Layer 7 of a small transformer language model trained on English Wikipedia (12 layers, counted from 0, width 96).
Take only the direct path to the model's output, skipping the later layers: a vector added to the residual stream pushes a token's score in proportion to its dot product with that token's output vector.

Output vectors of the tokens that the questions are about. A number n stands for (n - 128) times 0.016.
"iers": 124, 80, 118, 171, 123, 131, 108, 139, 121, 117, 126, 88, 103, 139, 122, 174, 178, 184, 136, 54, 68, 106, 97, 138, 54, 127, 112, 116, 108, 166, 165, 74, 98, 111, 112, 96, 126, 115, 141, 142, 120, 134, 163, 135, 104, 112, 166, 112, 125, 121, 143, 126, 179, 128, 101, 99, 173, 123, 123, 91, 141, 108, 190, 103, 133, 136, 136, 123, 114, 151, 98, 103, 148, 107, 122, 109, 118, 61, 154, 137, 116, 166, 153, 144, 113, 157, 129, 180, 127, 161, 189, 123, 145, 109, 124, 155
" includ": 87, 91, 113, 156, 109, 84, 104, 76, 163, 105, 168, 95, 208, 150, 150, 159, 190, 213, 158, 106, 54, 89, 166, 159, 66, 80, 131, 102, 159, 113, 205, 150, 86, 204, 146, 165, 150, 151, 145, 165, 172, 152, 108, 170, 119, 102, 154, 158, 98, 73, 159, 252, 147, 132, 79, 78, 150, 112, 157, 100, 178, 85, 188, 98, 52, 178, 147, 105, 110, 93, 179, 77, 37, 96, 161, 197, 170, 79, 164, 99, 163, 46, 210, 161, 23, 175, 95, 160, 106, 174, 221, 91, 92, 149, 188, 162
" that": 87, 147, 140, 131, 128, 131, 153, 99, 113, 106, 116, 162, 157, 159, 125, 162, 132, 125, 124, 143, 124, 117, 95, 138, 138, 134, 127, 100, 132, 164, 152, 135, 141, 118, 146, 133, 117, 143, 132, 125, 116, 101, 146, 131, 111, 106, 108, 134, 124, 156, 149, 113, 102, 147, 101, 135, 122, 145, 161, 152, 160, 111, 160, 167, 107, 113, 131, 92, 154, 123, 151, 134, 131, 123, 83, 100, 171, 118, 122, 93, 139, 121, 134, 116, 119, 135, 117, 114, 143, 130, 132, 99, 146, 116, 177, 134
"anish": 130, 107, 113, 175, 128, 145, 113, 126, 149, 92, 104, 99, 125, 117, 139, 150, 156, 165, 154, 100, 101, 105, 162, 207, 74, 96, 157, 120, 163, 129, 190, 113, 181, 140, 117, 149, 139, 141, 135, 139, 143, 127, 70, 128, 73, 86, 146, 148, 111, 93, 127, 157, 133, 190, 100, 114, 140, 139, 123, 105, 128, 128, 154, 140, 137, 182, 154, 71, 140, 82, 216, 98, 118, 119, 163, 210, 139, 121, 178, 75, 151, 147, 120, 191, 81, 138, 142, 140, 80, 157, 239, 115, 58, 141, 160, 133
"R": 142, 98, 124, 156, 126, 142, 157, 132, 148, 130, 94, 155, 133, 99, 125, 122, 135, 153, 152, 130, 97, 88, 116, 124, 127, 102, 104, 131, 138, 96, 95, 151, 131, 139, 116, 151, 131, 115, 138, 141, 110, 125, 129, 117, 121, 131, 132, 130, 130, 155, 144, 148, 123, 135, 150, 140, 145, 113, 104, 105, 118, 126, 104, 106, 140, 114, 130, 119, 113, 151, 143, 140, 153, 143, 163, 101, 126, 119, 152, 140, 132, 115, 114, 133, 114, 122, 147, 129, 125, 112, 115, 112, 123, 129, 114, 121
"ors": 127, 89, 133, 136, 128, 122, 125, 160, 106, 108, 102, 116, 113, 182, 137, 165, 181, 75, 107, 143, 127, 112, 115, 97, 107, 122, 64, 146, 169, 158, 97, 159, 146, 138, 132, 103, 118, 138, 145, 147, 142, 151, 115, 120, 136, 129, 146, 93, 102, 50, 152, 157, 120, 116, 82, 54, 151, 141, 134, 125, 83, 80, 109, 133, 120, 137, 146, 133, 93, 145, 127, 133, 163, 121, 157, 131, 157, 112, 157, 125, 135, 179, 172, 168, 157, 117, 97, 103, 136, 107, 139, 86, 159, 85, 147, 117
" |": 146, 155, 146, 119, 133, 156, 142, 152, 100, 135, 129, 116, 145, 93, 112, 105, 94, 137, 120, 147, 133, 149, 136, 101, 148, 150, 96, 140, 123, 108, 122, 82, 140, 148, 67, 115, 101, 108, 125, 130, 106, 108, 148, 77, 124, 131, 92, 107, 164, 94, 94, 149, 68, 88, 126, 139, 93, 139, 129, 162, 131, 142, 99, 135, 154, 121, 105, 150, 146, 143, 103, 158, 115, 138, 86, 155, 102, 131, 117, 140, 101, 98, 169, 110, 135, 124, 111, 104, 131, 108, 126, 122, 169, 150, 109, 122
"port": 128, 169, 120, 89, 130, 122, 146, 136, 131, 103, 169, 87, 177, 98, 164, 116, 116, 142, 114, 123, 120, 120, 167, 98, 97, 76, 113, 88, 155, 164, 175, 151, 120, 190, 118, 119, 112, 160, 126, 134, 140, 138, 154, 117, 112, 88, 135, 134, 142, 161, 156, 133, 91, 191, 132, 110, 160, 174, 120, 117, 138, 144, 63, 136, 109, 112, 85, 115, 127, 115, 153, 134, 152, 119, 82, 147, 120, 109, 143, 148, 123, 136, 137, 114, 146, 109, 131, 169, 108, 186, 129, 92, 122, 125, 117, 150
"]": 105, 118, 131, 188, 129, 184, 107, 67, 152, 66, 157, 125, 105, 127, 129, 127, 153, 135, 135, 155, 60, 113, 125, 161, 114, 130, 181, 129, 133, 109, 182, 139, 187, 162, 105, 200, 81, 137, 139, 92, 110, 117, 126, 124, 113, 72, 116, 149, 102, 179, 173, 168, 203, 80, 108, 89, 106, 118, 129, 87, 153, 147, 138, 144, 130, 137, 168, 129, 152, 118, 182, 138, 50, 86, 124, 161, 145, 137, 157, 165, 179, 81, 197, 107, 86, 131, 154, 125, 143, 157, 161, 128, 145, 105, 162, 143
"order": 87, 127, 103, 143, 115, 94, 77, 149, 136, 142, 145, 101, 159, 186, 144, 114, 75, 159, 177, 108, 119, 125, 175, 130, 100, 90, 126, 84, 167, 122, 116, 196, 120, 128, 105, 113, 160, 166, 131, 124, 126, 133, 90, 192, 178, 96, 134, 142, 97, 120, 203, 168, 127, 148, 136, 83, 105, 135, 121, 84, 145, 108, 90, 143, 146, 149, 102, 108, 188, 122, 162, 131, 127, 112, 109, 137, 105, 105, 133, 135, 173, 130, 102, 180, 98, 171, 108, 141, 150, 130, 124, 110, 111, 143, 175, 151
"chitect": 102, 119, 124, 155, 124, 73, 124, 105, 173, 117, 131, 86, 183, 196, 151, 202, 140, 105, 98, 77, 150, 139, 118, 137, 86, 117, 156, 95, 118, 108, 160, 198, 114, 140, 138, 117, 137, 163, 136, 151, 123, 130, 156, 182, 97, 115, 182, 126, 138, 72, 126, 171, 140, 180, 124, 67, 114, 113, 108, 138, 144, 109, 120, 109, 100, 177, 153, 155, 92, 65, 183, 100, 107, 129, 137, 118, 171, 106, 125, 139, 154, 83, 123, 113, 104, 120, 88, 152, 112, 151, 159, 127, 75, 147, 174, 139
"ly": 102, 101, 107, 138, 127, 141, 176, 108, 179, 105, 119, 186, 125, 138, 139, 205, 214, 138, 156, 131, 168, 136, 78, 179, 135, 110, 130, 113, 138, 86, 171, 120, 128, 131, 92, 142, 134, 121, 122, 83, 144, 127, 114, 121, 62, 116, 102, 141, 150, 104, 101, 125, 99, 142, 112, 147, 67, 179, 86, 124, 93, 126, 78, 104, 131, 120, 144, 158, 97, 83, 109, 112, 161, 64, 92, 113, 145, 109, 136, 133, 137, 157, 158, 138, 188, 135, 137, 112, 187, 115, 137, 89, 148, 145, 127, 121
"ter": 97, 83, 124, 149, 126, 121, 155, 139, 117, 126, 153, 121, 134, 149, 105, 141, 142, 173, 124, 137, 177, 150, 125, 91, 86, 76, 148, 106, 159, 115, 184, 126, 169, 138, 103, 105, 94, 155, 119, 102, 118, 112, 172, 187, 122, 138, 158, 164, 186, 175, 145, 138, 67, 210, 103, 95, 112, 123, 126, 111, 175, 146, 134, 32, 106, 108, 129, 130, 120, 127, 108, 131, 142, 113, 112, 107, 99, 111, 140, 132, 150, 180, 153, 91, 156, 119, 170, 174, 156, 142, 130, 126, 133, 106, 119, 142

Each question shows what one neuron of this layer's MLP adds at an activation of 1. A number n stands for (n - 128) times 0.0055.

n20: 157, 131, 173, 103, 138, 146, 143, 158, 156, 149, 94, 128, 149, 143, 151, 140, 116, 118, 165, 114, 95, 138, 97, 92, 147, 110, 147, 139, 128, 121, 105, 124, 145, 96, 117, 98, 99, 155, 136, 147, 121, 101, 103, 121, 150, 158, 111, 71, 135, 159, 133, 129, 123, 167, 151, 130, 135, 141, 104, 80, 106, 125, 101, 128, 149, 161, 129, 114, 135, 109, 123, 95, 138, 94, 90, 159, 113, 143, 158, 128, 158, 149, 116, 140, 139, 120, 116, 101, 150, 123, 75, 105, 119, 126, 107, 133
Pushed down most: " includ"

n44: 162, 132, 106, 120, 107, 153, 131, 83, 132, 176, 140, 139, 142, 109, 113, 136, 185, 130, 99, 127, 92, 101, 92, 143, 188, 121, 116, 101, 135, 115, 91, 144, 95, 141, 96, 147, 102, 130, 123, 72, 129, 85, 151, 80, 158, 121, 117, 142, 141, 129, 134, 86, 108, 158, 149, 147, 79, 86, 115, 117, 151, 118, 125, 154, 97, 129, 105, 141, 97, 181, 123, 150, 141, 172, 136, 115, 155, 176, 149, 107, 142, 91, 114, 125, 103, 121, 98, 105, 130, 122, 89, 147, 133, 148, 82, 121
Which of these tokens does it push up most? "R"

n88: 127, 117, 113, 141, 198, 98, 116, 128, 122, 111, 133, 122, 132, 137, 131, 100, 130, 122, 97, 165, 125, 127, 125, 113, 196, 156, 129, 132, 87, 116, 157, 104, 124, 146, 112, 152, 82, 124, 67, 142, 98, 115, 129, 84, 129, 97, 88, 169, 156, 125, 130, 76, 131, 133, 119, 150, 96, 150, 171, 183, 97, 111, 187, 136, 112, 127, 137, 126, 143, 138, 135, 163, 98, 122, 135, 97, 113, 128, 112, 133, 149, 111, 91, 116, 96, 88, 115, 151, 119, 104, 123, 138, 158, 128, 104, 128
Which three tokens does it push up most, strongest first? " |", " that", "]"

n111: 144, 128, 171, 136, 152, 111, 123, 120, 131, 84, 139, 144, 150, 170, 126, 136, 107, 145, 89, 97, 114, 104, 149, 131, 136, 130, 142, 120, 96, 112, 138, 126, 131, 74, 129, 101, 136, 119, 108, 164, 135, 130, 142, 138, 105, 138, 128, 102, 139, 159, 119, 113, 138, 98, 86, 118, 124, 156, 114, 171, 115, 137, 143, 133, 173, 142, 137, 124, 155, 63, 87, 171, 159, 112, 148, 121, 100, 98, 126, 125, 181, 121, 111, 146, 122, 163, 134, 145, 148, 114, 144, 117, 104, 116, 148, 156
Which two tokens does it push up most, strongest first? "iers", "chitect"

n70: 97, 106, 153, 111, 58, 102, 69, 141, 105, 149, 122, 136, 113, 149, 130, 115, 145, 149, 125, 106, 144, 75, 124, 123, 119, 149, 129, 112, 160, 155, 118, 59, 116, 133, 131, 113, 104, 142, 125, 132, 121, 142, 122, 126, 112, 109, 124, 112, 122, 113, 128, 163, 92, 97, 145, 148, 145, 148, 112, 153, 140, 116, 101, 109, 131, 78, 123, 145, 135, 136, 93, 168, 96, 101, 149, 134, 133, 139, 121, 168, 119, 125, 139, 94, 130, 129, 123, 149, 124, 98, 108, 170, 120, 120, 109, 155
Pushed down most: "anish"

n179: 113, 104, 137, 111, 103, 157, 91, 124, 128, 160, 117, 163, 128, 133, 130, 105, 129, 132, 116, 75, 119, 108, 139, 102, 134, 131, 163, 109, 144, 164, 111, 104, 97, 143, 124, 69, 144, 98, 139, 139, 87, 139, 108, 185, 113, 117, 136, 121, 93, 93, 122, 106, 152, 147, 110, 118, 122, 160, 119, 116, 117, 134, 167, 165, 147, 107, 117, 146, 129, 158, 125, 148, 136, 109, 138, 160, 123, 164, 104, 112, 129, 115, 175, 135, 124, 157, 119, 144, 124, 103, 135, 128, 175, 154, 160, 132
Which of these tokens does it push up most? "iers"

n64: 121, 148, 138, 132, 156, 133, 131, 139, 160, 120, 127, 127, 106, 149, 88, 140, 141, 136, 109, 123, 117, 119, 158, 130, 248, 78, 114, 142, 75, 123, 109, 106, 63, 125, 154, 136, 112, 120, 101, 134, 150, 108, 145, 137, 93, 93, 98, 135, 133, 170, 141, 173, 148, 87, 109, 125, 139, 147, 90, 163, 134, 150, 140, 125, 118, 168, 117, 120, 108, 132, 131, 104, 171, 137, 149, 62, 120, 111, 152, 126, 125, 117, 107, 124, 118, 143, 152, 139, 146, 140, 125, 135, 148, 119, 113, 116
Pushed down most: "anish"

n21: 136, 154, 156, 122, 192, 108, 122, 153, 138, 126, 136, 134, 136, 131, 117, 120, 95, 119, 94, 122, 142, 60, 147, 151, 79, 172, 112, 135, 125, 100, 144, 119, 115, 127, 107, 122, 143, 145, 155, 108, 149, 160, 99, 98, 128, 111, 130, 121, 146, 75, 135, 125, 134, 72, 87, 139, 151, 109, 165, 96, 80, 146, 113, 119, 118, 138, 109, 109, 138, 136, 148, 105, 113, 130, 136, 128, 125, 126, 129, 162, 108, 111, 120, 105, 143, 122, 138, 103, 120, 151, 88, 147, 136, 114, 88, 146
Which of these tokens does it push up most? " |"

n177: 139, 138, 104, 127, 169, 152, 164, 127, 119, 133, 108, 124, 105, 133, 108, 166, 147, 153, 126, 134, 148, 109, 175, 136, 89, 130, 118, 139, 104, 174, 141, 129, 174, 97, 101, 150, 119, 133, 154, 92, 104, 134, 146, 106, 129, 159, 103, 149, 104, 135, 155, 140, 141, 119, 130, 99, 121, 105, 113, 145, 138, 126, 81, 176, 130, 131, 131, 133, 157, 148, 89, 133, 145, 116, 136, 110, 125, 136, 107, 102, 151, 132, 152, 124, 188, 120, 158, 130, 125, 97, 123, 138, 103, 152, 132, 85
Which of these tokens does it push up most? "ly"

n15: 128, 86, 117, 144, 172, 139, 165, 117, 134, 144, 106, 120, 125, 159, 139, 74, 97, 137, 128, 132, 103, 136, 118, 123, 108, 125, 117, 126, 87, 122, 131, 147, 108, 127, 114, 169, 132, 111, 131, 136, 153, 105, 128, 104, 151, 85, 134, 156, 135, 141, 113, 154, 130, 139, 94, 148, 109, 96, 135, 113, 100, 147, 95, 136, 137, 95, 108, 108, 110, 78, 142, 163, 138, 160, 174, 148, 76, 133, 104, 93, 142, 136, 105, 182, 158, 108, 108, 137, 133, 136, 157, 108, 95, 133, 132, 133
Which of these tokens does it push up most? "anish"

n128: 121, 114, 132, 89, 112, 146, 124, 151, 116, 87, 126, 146, 128, 106, 142, 114, 108, 89, 97, 141, 148, 111, 128, 128, 86, 125, 122, 136, 146, 152, 130, 131, 120, 116, 116, 142, 116, 119, 113, 133, 129, 188, 169, 73, 182, 125, 189, 124, 116, 160, 105, 140, 87, 133, 175, 107, 144, 124, 122, 168, 142, 150, 101, 104, 126, 109, 113, 135, 128, 153, 112, 123, 118, 98, 125, 164, 132, 146, 54, 145, 140, 122, 103, 92, 114, 170, 120, 126, 100, 165, 149, 128, 110, 99, 110, 155
Which of these tokens does it push up most? "port"

n174: 115, 130, 174, 127, 147, 120, 146, 139, 85, 114, 148, 125, 155, 113, 108, 113, 139, 91, 124, 162, 125, 98, 116, 135, 155, 150, 96, 111, 89, 125, 112, 126, 93, 187, 117, 143, 127, 159, 127, 130, 167, 137, 167, 98, 137, 90, 129, 127, 144, 141, 113, 136, 116, 129, 189, 134, 107, 113, 160, 145, 134, 123, 155, 124, 144, 116, 140, 128, 120, 157, 155, 107, 127, 106, 117, 73, 129, 109, 126, 96, 139, 99, 96, 108, 119, 125, 148, 139, 153, 135, 133, 147, 155, 127, 126, 117
Pushed down most: "anish"

n143: 139, 143, 153, 136, 98, 76, 98, 159, 161, 124, 92, 121, 122, 121, 76, 98, 110, 170, 134, 115, 141, 108, 151, 114, 124, 139, 116, 81, 113, 141, 135, 179, 137, 115, 140, 150, 140, 123, 134, 138, 101, 151, 146, 157, 140, 103, 135, 97, 132, 160, 156, 167, 94, 100, 98, 120, 133, 137, 108, 112, 159, 153, 119, 119, 138, 137, 135, 125, 168, 78, 132, 120, 73, 142, 122, 154, 120, 139, 141, 100, 155, 163, 120, 146, 160, 83, 159, 129, 156, 97, 126, 117, 155, 150, 158, 82
Which of these tokens does it push up most? "order"

n99: 98, 161, 110, 113, 129, 119, 111, 76, 125, 119, 138, 132, 115, 124, 87, 103, 103, 117, 113, 147, 116, 133, 103, 77, 157, 110, 137, 168, 140, 119, 112, 158, 112, 145, 149, 127, 106, 89, 123, 144, 119, 142, 132, 122, 90, 102, 100, 150, 82, 176, 177, 112, 135, 126, 126, 115, 111, 138, 134, 172, 169, 139, 156, 125, 134, 128, 84, 88, 162, 81, 161, 121, 124, 141, 121, 85, 109, 102, 90, 124, 158, 98, 146, 130, 175, 83, 133, 104, 166, 155, 129, 88, 145, 129, 149, 136
Which three tokens does it push up most, strongest first? " that", "]", "port"

n79: 146, 157, 93, 135, 128, 95, 123, 146, 120, 115, 119, 80, 132, 140, 130, 154, 136, 118, 100, 138, 103, 137, 159, 133, 158, 153, 148, 145, 166, 150, 155, 154, 98, 152, 150, 121, 114, 147, 154, 131, 130, 175, 108, 151, 103, 98, 154, 135, 132, 143, 92, 146, 117, 117, 157, 112, 124, 138, 148, 90, 167, 134, 96, 115, 119, 142, 137, 93, 131, 104, 105, 124, 55, 113, 146, 156, 157, 144, 151, 126, 132, 115, 128, 123, 142, 77, 80, 134, 152, 127, 175, 102, 155, 105, 149, 145
Pushed down most: "R"

n30: 111, 146, 149, 74, 175, 161, 134, 104, 118, 137, 168, 106, 107, 100, 138, 106, 154, 138, 116, 112, 139, 133, 127, 122, 23, 155, 124, 125, 119, 146, 103, 99, 100, 119, 145, 130, 81, 104, 114, 152, 144, 115, 176, 108, 135, 97, 107, 111, 129, 147, 136, 117, 126, 148, 135, 142, 98, 119, 128, 103, 178, 155, 144, 161, 120, 127, 116, 148, 136, 147, 140, 143, 133, 101, 125, 171, 80, 134, 143, 128, 132, 173, 121, 142, 111, 105, 172, 137, 146, 133, 145, 129, 186, 142, 136, 98
Pushed down most: "chitect"

n56: 135, 105, 144, 127, 146, 114, 97, 174, 129, 124, 86, 142, 141, 154, 173, 149, 89, 155, 161, 94, 151, 109, 165, 141, 70, 116, 150, 127, 163, 111, 134, 183, 103, 124, 123, 65, 120, 127, 127, 119, 127, 114, 111, 134, 117, 174, 123, 127, 90, 127, 111, 138, 109, 88, 158, 133, 160, 122, 130, 114, 113, 160, 101, 169, 114, 104, 143, 144, 111, 133, 122, 165, 147, 135, 99, 142, 152, 121, 140, 150, 91, 130, 100, 143, 143, 125, 122, 121, 119, 124, 129, 100, 138, 80, 111, 155
Which two tokens does it push up most, strongest first? "order", "ors"

n49: 83, 118, 85, 119, 100, 90, 122, 119, 148, 145, 146, 91, 142, 131, 159, 137, 111, 139, 157, 131, 143, 83, 133, 123, 158, 135, 145, 120, 129, 147, 144, 161, 135, 133, 104, 186, 147, 149, 98, 157, 142, 152, 134, 126, 75, 139, 126, 140, 159, 111, 166, 128, 141, 140, 96, 126, 111, 98, 137, 129, 136, 118, 140, 106, 92, 143, 143, 138, 124, 103, 132, 94, 53, 111, 135, 147, 129, 102, 147, 148, 108, 139, 112, 183, 138, 161, 146, 155, 126, 118, 152, 131, 127, 166, 110, 152
Which of these tokens does it push up most? " includ"

n17: 128, 130, 161, 97, 72, 158, 139, 90, 130, 107, 100, 99, 116, 114, 112, 147, 159, 152, 126, 138, 141, 142, 147, 104, 137, 117, 143, 106, 137, 119, 142, 136, 143, 104, 160, 92, 163, 143, 146, 95, 157, 146, 143, 100, 123, 93, 136, 126, 79, 131, 120, 148, 128, 115, 136, 124, 116, 106, 102, 71, 117, 91, 84, 148, 109, 120, 84, 112, 118, 99, 91, 152, 129, 136, 131, 96, 143, 131, 146, 121, 110, 148, 128, 124, 135, 124, 117, 170, 101, 99, 164, 144, 124, 114, 132, 134
Pushed down most: " |"